Layer 10 of a small transformer language model trained on English Wikipedia (16 layers, counted from 0, width 128).
A neuron's activation on a vector x is SiLU(gate . x) times (in . x), where the dot is the dot product.

Input weights of the MLP neurons that the questions are about. A number n stands for n times 0.0065.
n8 gate: 9 28 43 16 -9 -58 8 -37 -13 -5 -20 -15 15 50 8 6 20 15 15 -31 -31 19 5 -1 61 72 24 -19 23 -19 -33 -13 -8 -22 -26 -29 -56 -28 -23 -23 -2 16 14 -18 49 -40 -28 -59 3 10 14 54 6 3 7 43 -28 -22 32 9 -45 33 -32 6 8 -10 18 -8 4 44 48 -33 46 -2 -36 -38 -21 13 -12 -13 63 25 44 -15 12 24 18 36 -29 -10 12 -28 31 7 11 11 -24 -10 31 -21 -5 -28 -27 -46 -31 -14 33 41 19 33 27 -55 4 -30 4 -15 2 2 -23 48 19 -24 25 3 13 12 6 -6
n20 gate: -11 -6 28 4 -47 16 4 -1 10 3 -11 -32 -6 16 -18 28 4 -34 13 -78 76 30 20 -8 11 -16 38 19 -10 53 -19 -33 43 19 -36 -36 -2 1 17 8 4 22 -18 -19 11 8 20 -34 -10 4 70 -12 -3 14 -12 13 23 -40 -20 -13 -50 30 40 2 1 34 24 -12 -9 11 -20 31 8 27 32 17 -6 10 44 -65 17 -10 14 -1 -18 10 3 30 23 56 1 -11 -36 -46 -94 19 -30 21 16 -38 0 -19 -14 -1 19 -8 -39 -19 11 17 -9 -60 15 -42 41 -4 67 -44 19 -15 -6 -16 -36 21 16 27 2 -27
n63 gate: 18 37 23 -44 -11 4 21 -30 -7 15 2 -25 -33 -1 11 27 24 3 6 -13 -64 18 47 15 -24 -25 -6 22 -62 46 49 13 5 5 0 -24 21 5 -3 33 -4 44 -3 12 -2 6 -13 -43 27 47 -26 50 -40 29 -64 28 7 16 30 55 30 -17 6 -66 3 -1 -16 32 30 1 54 11 -3 -25 41 21 -67 -27 -1 7 21 23 -13 -13 25 -6 -40 -24 20 14 -13 13 48 18 -6 30 -33 -57 -13 -53 -39 2 28 -35 -42 -14 15 5 -4 -25 18 22 5 35 -12 -9 0 -38 -12 22 -46 -23 -21 3 14 -17 8 -4
n81 gate: 12 -45 -16 40 59 12 -5 -13 -7 -13 -4 -65 5 3 3 15 0 -26 51 -3 14 -10 39 40 -40 -2 -22 -19 10 6 -28 8 39 39 -14 -2 -50 27 -41 12 44 -30 12 -35 49 -13 -7 3 7 28 -1 31 -63 -23 -13 37 29 -25 2 34 13 -8 35 -50 3 -36 -5 2 2 25 -24 -2 -6 -4 -16 -8 -15 -11 -3 -4 -30 7 4 4 -18 29 33 -8 25 5 -18 -39 -37 13 10 0 25 20 23 -35 -18 -20 -2 -22 -21 3 -27 38 -46 57 0 -41 -17 -48 -35 -6 21 -24 -24 -14 30 29 -66 28 -40 -17 78 47
n144 gate: -25 13 27 11 9 -25 -3 -19 -45 25 12 11 -6 45 -22 1 58 -4 -11 -39 28 1 8 15 10 30 3 -3 4 8 -49 -10 49 -9 1 -12 -54 13 -10 20 -9 5 -28 28 11 -1 50 12 14 5 15 -3 17 27 -8 -9 -23 24 14 6 -15 -33 25 20 37 -32 22 -1 11 -9 -20 12 45 15 -23 13 -9 14 13 10 31 0 9 31 -13 35 37 -11 45 18 17 9 23 6 -11 23 -11 -7 9 -14 12 -32 38 2 -20 33 43 14 38 30 -3 -18 18 3 -20 -10 10 5 -13 12 12 -45 40 -31 -42 9 -4 -9
n193 gate: 22 41 -8 -8 -12 28 -19 -68 -40 -18 18 17 -7 18 2 7 7 -40 20 1 0 -34 35 42 54 -16 8 10 -11 -18 -31 18 4 47 32 -48 -2 -12 9 52 -6 -14 13 37 29 28 13 -2 -30 -58 10 31 -13 -3 -6 -8 -36 -33 16 -30 -15 1 -20 2 -2 42 -25 -15 10 25 -13 48 0 -13 22 -3 -24 9 -38 0 17 2 -2 7 -70 2 -23 -8 33 -37 26 -2 7 -60 41 23 4 -29 57 -2 -58 44 10 -4 26 -42 18 69 2 39 4 85 20 19 -22 34 -31 -37 -43 -17 -24 70 -9 17 47 14 -8 -20
n199 gate: -30 10 -20 -4 -22 -71 -51 -5 -16 13 30 -14 -12 -31 -27 -3 21 -48 -26 -25 39 -20 -5 -36 11 -20 -18 20 -13 36 7 -14 16 -15 23 10 13 17 14 -4 -51 31 -31 11 -36 -17 37 47 -21 20 19 -7 -30 -42 10 23 -2 -9 10 3 37 -6 42 -8 13 30 72 34 -5 -21 26 -38 -7 38 -22 34 30 9 -27 -23 16 36 48 -32 18 48 -28 -58 60 5 -32 -36 23 60 -6 63 3 23 -46 26 32 7 -15 -6 4 -4 35 35 9 -2 -22 -5 40 69 -3 -37 -22 -12 37 17 -6 45 -18 4 -25 28 -37 41
n208 gate: 26 -19 0 18 -21 31 31 -21 -13 -32 -27 -7 -13 -19 10 -15 -38 37 30 -46 2 -33 -34 -39 -6 -22 -5 25 28 25 -26 23 25 10 -10 34 -21 12 -3 6 12 -32 15 -25 16 -2 20 38 -8 -20 -40 6 -53 19 -26 -44 28 -25 -13 -52 13 -5 3 -13 -2 25 17 -7 -4 9 -6 -57 24 18 -44 8 59 30 -73 -12 -40 30 -28 2 -46 -44 16 -27 -65 -25 6 43 -14 36 -13 20 39 -17 -21 36 -24 33 49 19 27 11 -14 -59 9 -31 -16 -8 17 -13 30 -15 -13 -28 -30 -40 1 7 -15 -26 -2 -11 35 -28
n212 gate: 12 -16 27 -3 12 -6 -42 -47 22 -26 -11 -31 -11 36 35 -27 42 3 40 11 8 -16 -6 13 -11 -33 16 -34 -42 -28 -34 -45 -19 -26 -27 -41 29 4 -14 -19 -5 -43 -20 -45 -8 -63 38 -31 -52 -37 5 -30 -9 27 8 -4 17 -8 35 -13 -30 46 53 12 -15 -11 -23 45 -17 10 32 -49 15 -16 -56 27 47 4 33 53 34 -4 -39 15 -9 -10 25 -13 39 20 0 45 6 -25 -14 -28 -51 -4 63 -52 4 37 -1 5 -8 44 -35 22 12 -26 -30 -42 36 34 11 -21 -8 -52 -25 49 10 19 2 -20 0 10 -29 -11
n218 gate: -29 -26 1 23 -11 30 36 -75 15 -35 19 7 -24 2 48 9 -8 -13 -3 32 -18 -4 -13 -22 -34 9 31 -59 -14 -4 16 -20 11 66 -38 -28 -23 2 -1 12 18 3 39 -7 3 5 -31 12 -9 1 -4 15 -32 38 -19 45 2 -61 -4 16 -61 45 22 -67 -31 23 32 39 -39 -2 68 44 -34 14 34 4 -49 12 4 -10 -4 36 -14 20 -17 61 -10 53 -13 -5 -28 5 6 23 -53 12 -24 -63 -4 40 -8 13 -12 31 -41 3 0 12 -8 38 62 -2 -35 6 -65 -2 17 13 16 7 -15 12 -7 -65 -18 -11 18 -9
n8 in: 21 9 -30 29 8 -9 5 -28 33 -21 -31 -18 27 18 -28 15 28 -2 46 13 2 58 -27 23 32 1 34 -58 -34 8 58 23 -45 -19 -8 11 5 41 37 -50 21 7 19 -6 35 -29 -28 41 -33 -11 -51 20 36 -38 10 -23 19 33 15 0 -32 -22 59 54 15 -52 -27 -12 -79 55 -75 31 -38 10 -14 -30 30 16 -5 -35 30 -4 -18 12 -56 -26 3 -13 -21 -14 17 -19 21 5 -52 6 -10 14 -23 45 23 -7 33 -28 -7 73 -8 -33 -23 85 -14 -48 16 -25 41 0 -15 30 -1 -13 28 44 27 -11 24 49 7 -29
n20 in: -4 32 37 -12 24 18 -18 23 41 5 33 24 -11 32 4 -14 -10 -5 -17 69 -48 -31 11 -35 21 -23 -28 -22 -11 44 22 26 62 10 19 17 -2 7 -57 -4 -4 27 75 -37 6 -3 -37 51 -33 31 22 -3 7 -30 -20 8 -8 -35 -26 46 3 -14 -9 28 8 -50 -36 -19 -1 3 -9 15 -26 -26 -10 12 -8 6 -29 5 2 -21 61 5 -24 -41 3 8 56 -13 -41 -26 13 -5 84 24 -62 -22 13 9 -8 8 -12 -4 -7 -24 51 -12 -14 -19 -32 -11 -2 90 -21 -32 35 19 3 -1 27 36 18 26 -3 -73 60 -23
n63 in: 28 -26 6 -11 -8 -13 -16 36 -12 32 7 -11 -86 28 -11 0 4 25 5 28 33 -21 40 12 -43 -11 28 -37 41 1 -18 -91 -21 -27 -38 35 30 -20 19 -3 -10 25 36 -14 5 -52 34 -14 56 1 19 -25 49 4 46 3 -11 9 31 -2 8 -14 -56 -34 14 71 23 30 -3 20 -5 11 2 -32 -10 -8 75 8 8 15 36 53 23 -16 -22 -10 -10 5 -39 15 17 -49 -70 1 -63 -38 -25 6 58 23 -7 14 -12 -42 20 26 -35 -14 19 -10 -53 -61 44 12 18 -39 50 -26 13 12 -54 27 24 -25 -21 -18 35 33
n81 in: -55 -8 -43 22 -16 -14 -81 -31 17 11 -18 18 -30 -49 -11 38 12 -7 -35 -23 20 -5 -32 6 -28 -9 19 18 -14 -6 -10 -27 -10 5 -10 -58 11 42 20 1 -19 16 -3 -13 22 28 3 11 47 9 -27 -33 16 23 -6 -57 7 -32 -22 53 34 27 -10 26 -27 0 17 -24 -50 2 -14 29 14 -4 24 -29 -41 15 17 -5 23 9 23 -28 -42 9 -9 66 8 -9 9 -2 21 -28 -25 -25 1 -18 7 8 -8 3 19 29 -30 -28 -3 69 -38 13 18 21 -34 23 -20 56 -1 6 13 -24 -2 -14 -10 4 57 19 -35 -51
n144 in: -1 -17 -7 7 21 8 -21 -29 15 -28 -21 7 -1 19 1 18 11 22 44 -19 6 -50 -38 2 9 8 -16 5 13 10 -22 -15 23 -18 -6 43 24 28 -29 41 -29 -2 -13 78 14 9 19 -26 88 -4 -28 -45 21 -2 2 5 2 -2 -12 -23 -26 7 -16 5 6 36 -11 9 -24 6 -23 56 67 18 -11 25 -39 10 -27 7 11 -22 -19 53 35 15 -2 22 -19 63 5 42 24 33 -4 10 -19 -9 20 -1 39 5 6 19 10 33 13 6 -7 30 -52 8 -2 22 -11 5 -52 37 -7 -28 -2 -10 15 -49 -28 -24 4 33
n193 in: -15 -54 -25 -15 33 32 -20 35 -19 0 -34 -67 -22 4 -37 28 3 6 2 -15 -10 -55 -34 0 47 -2 -35 1 -89 24 -55 23 14 0 30 17 -24 -42 -48 48 45 4 37 14 20 10 -15 -33 3 18 3 -3 4 38 -29 12 31 -34 23 -3 5 -3 -42 16 23 14 -1 56 -2 -28 10 17 -71 8 -2 -14 -32 10 -42 -32 -31 10 26 -23 -5 -42 -23 -25 -55 -45 2 -36 -52 4 33 28 -21 -24 12 -2 -23 28 12 -11 -26 -14 3 -12 16 25 28 10 -46 -2 17 -14 -28 16 5 35 2 0 -11 22 -31 28 -36 -46
n199 in: -2 -27 -9 -20 11 -4 -71 9 -7 33 47 13 -55 2 -49 -44 -10 -68 -16 -4 -59 4 -14 -26 -28 64 19 75 -19 1 -10 63 5 2 7 -10 27 -14 -41 -1 3 -8 -32 5 -5 8 -1 24 11 -3 -10 -1 25 33 -7 31 -8 7 -17 -27 5 -23 10 -38 -35 -45 60 52 23 77 8 7 37 -18 21 24 -62 23 -54 9 12 -60 -29 28 8 -31 3 -34 15 -3 -27 -15 25 11 -14 23 -24 15 -26 -60 -40 14 -41 11 21 -9 29 12 3 -19 -16 -13 80 -10 11 -53 -32 -21 -5 -1 -30 20 -23 -20 50 -61 40 4
n208 in: 7 26 -35 19 -35 -25 -1 3 15 4 44 -15 3 12 -15 -1 13 -13 -6 -11 17 -19 -4 4 -25 -53 -26 -12 -31 17 -34 42 13 25 -28 20 20 -46 -7 -12 38 13 -19 1 -34 -21 -26 39 -32 26 7 -4 20 -2 -46 8 -24 16 60 -45 -8 -44 -10 67 31 4 3 14 23 3 -5 -5 -21 12 24 54 31 31 -68 -9 46 -9 -46 -3 -8 8 32 1 -12 45 11 -53 9 9 49 -17 46 -32 -23 -19 53 5 -57 -43 47 -28 21 -14 13 54 -41 -29 11 -21 -5 -31 9 -25 36 34 -22 44 71 -28 5 -7 -30 -47
n212 in: -9 -27 -2 67 -25 28 3 -33 0 -22 -11 22 35 4 7 -22 12 21 30 10 -6 -23 28 20 7 16 22 26 47 -36 43 -64 6 -11 52 2 -32 -25 -5 4 21 64 -22 -29 -21 -2 -14 37 20 -20 -32 -25 -55 3 -16 25 -43 7 -44 -27 -49 -33 -2 -63 -2 19 46 33 -51 13 59 47 -18 9 -19 -6 19 -42 12 -9 54 43 -32 33 8 -11 38 -66 53 35 -4 54 -48 -45 -33 -58 -5 10 -84 -23 -10 10 22 15 16 10 -23 -75 32 6 -6 29 2 -19 13 29 39 -21 -44 4 -10 12 -40 26 36 -36 46 -5
n218 in: -27 -5 6 7 -11 20 6 -7 27 -3 -17 -5 26 21 6 -23 14 -7 11 49 56 53 -51 -20 -30 -36 20 -6 -3 -31 -1 15 -15 0 15 -26 0 -14 -85 0 -16 -17 42 -38 -5 -59 -47 -34 -6 -36 -6 7 -38 -11 -7 -23 -2 -8 3 7 -36 59 -30 1 20 -18 -43 -41 -19 28 4 15 -43 -43 -44 -41 18 22 7 52 -9 42 -29 11 -9 -18 32 31 -10 18 -91 31 -48 -38 -11 -32 -15 -2 -33 69 -25 27 -34 -31 -13 -6 84 -42 41 -35 18 11 -4 -21 -12 -16 30 5 -1 -16 24 36 -8 -57 -13 19 -4 10

Each question shows a token from some text and the vector x that enters the MLP there. A number n stands for n times 0.051.

" A": 16 -6 -9 -21 -11 9 14 67 45 -28 35 -15 -33 -29 -20 -2 -35 20 -12 10 2 -4 10 -15 27 -1 -40 -11 -10 -40 -27 14 60 -7 -8 17 -6 13 11 -15 -5 -1 -36 -8 8 -10 -13 10 13 6 24 0 8 33 0 -3 -26 -13 7 -6 -2 33 -5 21 32 27 40 7 -36 59 29 6 -4 -46 2 -7 -16 -13 14 7 -36 10 -14 42 5 -5 -9 18 -2 12 3 -33 26 0 6 -32 40 12 -26 16 15 9 37 3 -9 20 47 -3 -34 -1 -26 -10 -39 2 20 48 -21 -31 -18 -41 8 -19 -3 15 2 -15 6 -41
Which of these neurons fires most? n208

" by": 7 14 -23 -36 -2 37 28 55 18 -9 9 -4 -45 -29 13 -11 -4 13 53 -16 22 -31 31 7 -14 16 11 -4 -29 -18 2 -8 41 -26 -11 -3 33 1 29 -12 -12 -6 -5 -7 23 0 1 5 -1 -12 58 5 14 19 -30 -34 -13 18 36 3 -8 9 -10 -3 37 16 49 28 -15 48 -12 26 9 -45 -32 6 -25 12 -5 23 -23 56 -12 30 -6 0 -13 9 6 36 -11 -19 40 -33 1 -42 3 9 -13 -21 -23 -13 16 25 32 -15 4 16 -4 -3 -7 -9 -4 1 -1 8 -25 6 -51 -29 -4 -26 29 7 12 -15 -13 20
Which neuron fires most, and how strongly? n63, at about 6.1

".": 20 8 -18 -65 33 17 23 34 19 -13 10 1 -11 -29 -18 13 -26 -25 41 -7 -17 -42 46 9 -3 56 -9 11 -15 -8 -7 12 14 -16 -11 23 9 13 35 -40 4 -7 -6 17 -4 23 -18 17 -26 -6 28 -6 34 7 1 -1 9 -9 11 -3 -5 30 -15 26 33 -8 20 0 -41 40 14 9 -8 -38 -22 39 3 24 -18 21 -15 41 13 27 -15 -6 30 62 -28 18 -34 -37 18 -11 35 -22 18 -8 -26 -13 -2 -3 7 10 12 -19 25 21 -46 -5 -24 13 -35 0 -5 17 -36 12 -26 -5 -4 -14 -2 11 23 -12 1 10
Which neuron fires most, and how strongly? n193, at about 1.5

" an": 23 12 -25 -14 -14 30 16 46 -8 -7 19 -12 -26 -54 -3 -18 -28 -3 15 3 9 -16 13 -10 20 27 -27 -11 -17 -20 20 -5 5 -46 -18 48 17 -19 13 -3 -38 -21 3 -13 21 -27 -39 12 -1 -3 1 -5 0 16 -42 -3 -16 12 4 41 -39 33 23 63 0 14 24 32 -22 22 12 -20 -16 -49 -6 40 -17 20 22 4 -15 9 -15 45 -18 1 -13 7 -4 8 24 -38 53 16 8 -45 3 -32 -37 26 10 -10 17 -8 -23 7 35 0 -10 -13 1 12 -38 -2 5 9 -39 18 -15 -36 14 -18 -41 22 8 -17 -18 8
Which of these neurons fires most? n212

"i": 16 5 6 -23 -11 4 21 30 15 -9 7 -4 -27 -2 -24 -23 -47 -10 30 32 14 -34 52 -24 -14 32 -18 10 4 -33 -23 17 15 -14 8 32 -1 14 27 -17 -26 2 -16 -23 -36 -10 4 -1 -16 -2 42 -12 -2 17 -47 18 -17 -30 39 -3 -6 27 -17 13 37 24 15 13 -10 16 -41 3 -32 -12 -13 -25 13 -3 -14 8 -18 20 3 48 8 -10 -13 21 -22 -3 -31 -9 -3 -18 -6 -34 15 -11 -76 -9 16 -23 27 -30 -40 2 -1 15 -40 14 -18 17 -41 -62 -16 51 -6 36 -13 5 13 -36 38 -4 -8 -8 -26 3
Which of these neurons fires most? n199

"ron": 39 13 -4 -42 -1 26 -1 51 -19 18 11 -14 -38 -18 -23 -39 -36 -8 4 0 18 -40 17 -24 -12 20 19 18 -23 -27 29 19 5 3 7 16 2 -10 -32 -14 -5 5 -22 -11 -17 14 -48 10 -11 8 19 6 0 32 2 -5 -31 13 11 28 -16 35 2 17 15 31 -1 15 -21 28 -12 23 11 7 -24 15 -32 -3 18 2 -33 37 -12 24 43 0 -12 13 -8 8 -2 -5 0 -14 41 -28 22 14 -48 1 -29 -14 35 -40 1 37 13 44 -6 -13 -32 -22 -19 -23 -55 -41 -49 33 -43 -31 20 -16 -22 5 -7 27 -3 -8
Which neuron fires most, and how strongly? n8, at about 0.57

" M": 38 -1 -26 -27 -9 32 8 50 14 -14 15 -2 -11 -22 12 -24 -44 39 21 -16 18 -18 9 -3 12 -4 -8 2 -5 -25 8 43 51 -21 1 48 5 -6 16 -21 -17 -10 -45 10 19 9 -6 -7 -18 13 62 -34 9 29 -6 -7 -37 20 33 22 9 15 5 21 31 0 31 -10 -44 61 9 4 -15 -27 -10 9 -3 17 -10 -6 -20 31 -6 25 27 13 -34 32 -21 18 20 -8 15 -4 14 -49 10 -4 -34 -12 15 2 32 21 -19 34 16 25 1 3 -23 -9 -12 -5 12 36 -15 -19 -32 -31 -18 -13 -7 -6 2 0 -22 5
Which of these neurons fires most? n208

" Ph": 4 14 -40 -35 22 19 21 29 39 -10 11 -1 -15 -64 3 -17 -21 25 21 13 -16 -26 8 20 22 1 6 -16 20 -33 -1 49 14 -11 21 30 -4 21 44 -19 -3 -2 -26 4 9 2 -8 0 3 -2 40 -5 26 0 1 -21 -9 12 -14 62 -2 7 9 -2 38 0 -2 19 -18 38 28 -3 10 -37 -21 21 -7 19 -15 -3 -22 21 24 55 -3 -16 -17 20 2 38 17 -2 10 -26 2 -42 15 19 -36 -43 23 -4 0 33 -26 21 26 -20 -45 -3 -5 0 0 -5 11 25 -23 -3 -10 -11 15 -41 -5 34 -8 -44 -35 -28
Which of these neurons fires most? n63

"her": 11 -17 5 -6 11 11 17 37 40 23 3 -7 -43 -52 -42 -21 -34 18 42 -30 9 -31 5 8 19 2 0 8 11 -35 36 8 3 -11 -4 52 11 6 8 -31 -8 21 -24 -10 -24 3 -13 35 -6 -18 41 -9 42 11 -11 21 -30 4 -14 14 -49 -17 20 6 23 47 40 19 -46 19 -50 -11 28 -19 -24 -17 -32 12 4 3 -52 23 -1 -9 -1 9 3 21 -1 36 -45 -18 9 10 14 -48 32 9 -31 -27 2 -10 21 -29 -24 19 11 12 -43 -23 -31 -9 -12 2 -18 17 -8 -2 -3 -8 1 -17 21 10 9 -31 -38 5
Which of these neurons fires most? n199

"3": 30 -2 -34 -75 24 -13 24 30 23 -1 -6 -5 -19 -9 -19 12 -16 -15 53 11 17 -39 9 11 -4 36 0 -9 -32 -10 -1 22 21 -35 5 15 15 7 53 -10 -3 22 -37 2 -4 41 -11 21 -15 15 36 -11 3 23 -7 0 -2 16 -24 14 -25 16 8 -7 37 -5 -24 -3 -15 33 -3 -18 -18 -51 -18 -27 -7 -2 -15 -9 -39 24 -10 18 -16 7 23 20 -18 21 -31 -10 5 -39 33 -39 30 12 -25 -8 7 -7 47 -20 -13 6 2 30 -48 -6 -17 5 -19 -3 -7 -6 -14 -10 -39 -34 -14 -36 2 10 5 20 -2 6
Which of these neurons fires most? n81

"f": 46 -10 15 -11 6 26 22 19 3 -12 48 -23 19 -12 -10 -10 -49 -9 16 21 8 -16 23 -9 -1 -9 -13 -9 20 -41 -14 2 24 -33 1 21 -14 23 43 -34 -15 25 -11 -10 -18 9 -11 21 -3 -15 59 8 25 43 -19 -10 -18 -27 53 25 -3 19 -3 -5 58 16 11 -7 10 5 15 -2 -53 -33 -23 -23 -21 10 17 -10 -25 10 2 25 -17 2 10 2 -47 23 4 -24 -15 -18 25 -46 -43 -20 -21 -24 -11 0 35 41 28 -7 -10 3 -3 11 -14 5 -23 -33 -1 11 -1 -21 -50 -44 32 5 -28 7 26 -19 -32 25
Which of these neurons fires most? n193

" Bl": 27 5 -1 -21 0 13 27 16 5 22 30 17 -28 -27 -29 7 -13 8 13 -14 9 -22 1 21 21 -27 26 23 32 -5 26 4 16 5 8 57 1 16 22 -31 11 41 -41 14 15 -1 -24 -5 -23 -33 55 -6 -3 18 -18 -3 -26 13 7 46 -20 39 -10 32 38 4 9 1 -46 46 21 -15 -26 -15 9 -12 -13 -6 24 -21 -4 19 5 30 21 8 -19 22 -19 24 19 -28 8 -22 30 -53 25 -3 -54 -11 22 0 17 23 -23 37 0 35 -14 11 -18 -34 10 -28 33 22 -32 -3 -46 -34 -2 -4 8 -7 12 11 22 5
Which of these neurons fires most? n8

"ad": -6 -18 -8 -54 -14 19 16 15 11 35 30 -3 -51 -60 -24 29 4 3 -7 10 11 -1 25 4 11 -1 -4 21 8 -20 4 -2 74 -14 9 38 -18 -1 20 -32 -43 29 -7 -9 -11 5 -37 24 -17 4 29 -2 8 19 6 -9 -4 2 11 27 -14 33 13 15 7 33 -8 17 -24 30 -8 -11 4 -35 14 -4 -3 -1 11 -26 -30 35 -8 36 27 13 13 22 -7 17 13 -16 -2 -32 7 -29 21 -13 8 -17 -11 28 23 -39 -3 25 58 35 -47 -13 -13 -13 -53 10 13 56 4 -1 -42 -21 -5 -7 -47 -3 20 -16 -22 23
Which three neurons fire most, strongest first? n81, n63, n20

" |": -17 15 -28 -64 13 3 46 35 7 -7 33 19 -13 -37 -10 7 -22 -1 35 -5 25 -21 32 29 22 37 -22 4 -41 -17 5 -23 37 -18 12 21 -7 -13 46 -35 5 11 -7 -2 -5 -9 -32 8 0 -2 53 -37 14 18 -28 -37 -18 2 9 16 -4 24 -9 9 24 21 32 5 -23 45 -7 1 -24 -64 -23 21 -19 2 9 2 -1 15 -4 15 9 -13 -13 7 -15 5 1 -34 18 5 3 -23 -14 5 -42 5 -7 -5 9 -18 -23 -2 14 6 -25 -36 -30 33 -24 16 -16 -17 -12 21 -48 -16 -8 -15 -23 13 12 -18 -21 21
Which two neurons fire most, strongest first? n63, n8

"ro": 5 -30 18 -28 -27 15 8 -3 40 19 5 -17 -44 -26 -39 -13 -44 -17 13 28 17 -15 -1 -10 16 19 17 5 21 -19 26 29 -26 -13 -11 47 -18 9 3 -28 -18 -10 4 -18 -51 21 -47 26 -23 9 39 -17 0 13 -32 10 -14 -5 6 -4 -4 30 -38 32 48 31 5 21 -11 27 -5 -10 8 -7 -17 17 -34 -10 14 -29 -15 30 0 38 -5 -18 -24 39 -24 20 -22 -19 31 -18 1 -63 29 -11 -37 -2 -35 -3 25 -18 -5 15 8 22 -24 -31 -7 -2 -39 -16 -26 -1 -21 13 -44 -29 -15 -23 7 -2 -1 20 -13 9
Which neuron fires most, and how strongly? n218, at about 3.7

" their": 2 -1 5 -29 -3 11 5 67 14 46 13 -3 -21 8 -12 -24 -11 16 55 -3 -13 -13 11 18 -8 16 -13 -13 -30 -10 4 -14 31 -24 -14 2 -16 4 43 -19 -6 20 1 -11 7 -26 -18 35 -33 -1 35 23 13 15 -45 14 -28 3 10 29 -11 17 6 25 19 11 30 5 -54 49 27 2 11 -31 -8 -5 -5 -11 33 16 9 24 -4 43 13 -6 5 -2 -17 33 31 -35 62 -1 26 -35 -6 -12 -29 4 9 -20 18 25 8 12 29 21 -15 4 -8 -28 -27 28 -6 25 -49 -6 -47 -21 -1 7 7 -7 13 17 1 -11
Which of these neurons fires most? n8

" |\n": -10 34 -9 -75 8 23 25 37 7 -4 38 -4 -8 -27 -11 13 -23 -11 26 12 5 -5 28 16 -23 27 6 -13 -31 -29 2 31 31 -18 -25 40 22 -10 38 -41 17 8 16 5 -9 -6 -2 3 -27 -14 50 -18 0 6 -9 -9 -1 -9 0 -9 -23 33 -20 25 26 28 21 11 -27 34 8 -17 -33 -65 -20 10 -21 13 18 29 -9 36 -11 12 0 -20 -16 5 -1 54 -2 -25 24 8 8 -16 -2 -4 -17 -8 10 4 36 8 -13 1 11 9 -13 -14 -30 18 -13 8 -20 -12 -16 1 -65 1 -27 -25 -19 -32 12 -3 -28 23
Which neuron fires most, and how strongly? n63, at about 4.2

"k": 50 23 5 -13 24 21 21 35 43 4 -14 -1 2 4 -28 9 -42 7 21 30 20 -22 4 3 12 8 -3 5 -19 -61 -30 -14 37 -5 21 22 -14 19 27 -28 -24 25 -2 -29 11 10 -33 16 11 1 47 -49 9 40 -22 -8 -12 -17 39 42 -3 17 -2 -10 32 28 7 8 -40 31 0 -16 -49 -10 -33 -5 -44 14 -18 19 -5 -11 -3 27 -30 7 8 13 -30 28 -32 -3 -13 3 5 -40 13 -18 -9 -34 -12 -10 10 22 -10 3 -8 33 -39 -21 -33 -10 -30 -41 2 23 -11 -22 -19 -22 1 -2 -20 12 13 -34 -45 28
Which neuron fires most, and how strongly? n81, at about 7.4

" N": 30 6 -8 -42 -19 30 44 50 35 -29 22 9 4 -11 -14 -26 -23 12 1 19 14 -7 4 -7 22 -13 9 -6 -28 -48 -25 17 73 -33 -1 35 9 28 16 -7 -2 -4 -55 -28 0 9 -13 15 9 -5 30 -24 1 24 -4 17 -42 -18 14 1 6 18 -2 27 31 20 14 20 -32 55 9 6 -14 -10 -15 11 -7 35 14 14 -36 3 14 54 8 -8 0 16 -18 -10 23 -15 15 -21 17 -14 39 -4 -43 15 3 0 25 4 -8 35 23 21 -12 21 -6 2 -18 -16 11 15 7 0 -49 -39 -8 -25 -24 0 -10 3 -37 13
Which of these neurons fires most? n208

"R": 48 -26 15 -55 -22 23 9 43 44 -2 14 19 -8 -32 -18 -11 -16 12 13 -29 7 -20 44 21 20 -11 0 -18 -11 -15 17 20 50 -47 8 9 1 4 30 -12 -7 35 -35 -12 -24 31 -39 -14 -12 -24 44 -34 25 24 -13 -35 -42 26 1 -1 23 20 -11 11 33 10 19 4 -28 46 -15 -9 -38 -39 -19 -5 19 -18 31 8 2 19 -1 29 -1 -1 15 8 -20 7 -30 -10 0 -35 17 -30 24 2 -13 -6 -20 -11 26 -27 -14 16 16 43 -13 7 -25 -5 -5 -15 -7 6 -14 21 -43 -12 15 -8 8 -13 34 -10 -11 -18
Which neuron fires most, and how strongly? n144, at about 0.38

";": -13 18 -3 -74 -2 5 12 37 9 3 33 -1 6 -32 -26 -9 -4 16 45 -9 12 0 15 9 7 31 -15 -11 -22 -32 27 -4 33 -19 -12 16 -10 10 31 -26 -7 2 -17 10 4 -1 -13 10 -26 -18 64 -43 38 34 -35 -22 -28 0 16 -40 -14 20 10 33 31 16 29 -6 -44 35 22 13 -16 -62 -33 27 -18 -7 18 11 -19 30 -17 26 -8 -24 -4 19 -26 20 11 -47 7 -12 11 -22 -1 -24 -36 -5 -6 -8 3 12 -1 -6 -17 5 -36 -7 -22 12 -29 7 0 3 -15 20 -49 -2 -12 1 -29 5 -16 0 1 21
Which of these neurons fires most? n218

" T": 17 4 -26 -43 -17 41 23 32 27 3 9 8 1 -29 6 6 -20 10 11 4 3 -10 7 4 35 -7 -13 -1 -25 -45 0 15 36 -31 2 36 -18 12 28 -13 -8 14 -62 -15 -35 15 -7 -4 -7 -1 43 -27 15 32 -9 -9 -8 -2 29 33 -9 40 6 5 50 10 16 3 -30 65 -8 -11 -29 -37 -44 11 -9 16 -24 14 1 15 16 49 25 -8 -11 17 -15 7 14 2 7 -5 9 -19 24 21 -21 -10 22 9 23 10 -17 14 50 20 -9 0 -25 -32 -16 -12 1 17 -13 17 -55 -30 13 -15 10 -8 24 5 -6 10
Which two neurons fire most, strongest first? n144, n63

"ic": 12 -19 -9 -1 7 7 25 3 -20 17 15 21 -5 -33 7 6 1 14 -4 -24 11 -23 20 -8 -6 29 10 14 2 -19 -17 26 53 3 10 45 -15 -1 23 7 -15 10 9 -31 -7 3 2 16 -38 5 44 12 28 16 15 -10 -31 19 47 7 -20 16 27 12 17 43 17 34 -31 20 -1 -5 -3 -32 8 -6 -22 -31 49 35 -30 34 32 39 -10 7 -17 58 7 7 -41 -12 33 -12 12 -75 11 15 -63 17 -21 -16 10 26 15 7 48 29 -11 24 -22 0 -27 -11 -19 7 -11 -11 6 -17 -8 -20 -2 -42 -2 -10 -33 -17
Which of these neurons fires most? n218

",": -9 21 -26 -64 5 -7 8 33 18 9 27 -10 -2 -30 -33 -8 4 3 50 -2 10 -37 30 -14 -12 38 -18 -21 -16 -31 -9 0 14 -24 -12 3 5 16 20 -15 -12 -4 -13 7 15 -10 -5 34 -34 -20 37 -15 30 28 -17 -12 -7 15 22 -5 -8 2 -2 27 58 34 19 -21 -49 33 10 15 -30 -43 -45 31 -4 1 23 16 -3 46 -1 27 8 3 -6 22 -16 16 -12 -45 19 3 12 -59 4 -18 -26 -16 -7 -1 9 17 -17 -13 17 13 -38 13 1 -9 -26 6 9 5 -33 5 -53 -11 7 -10 -17 1 12 14 -7 21
Which of these neurons fires most? n8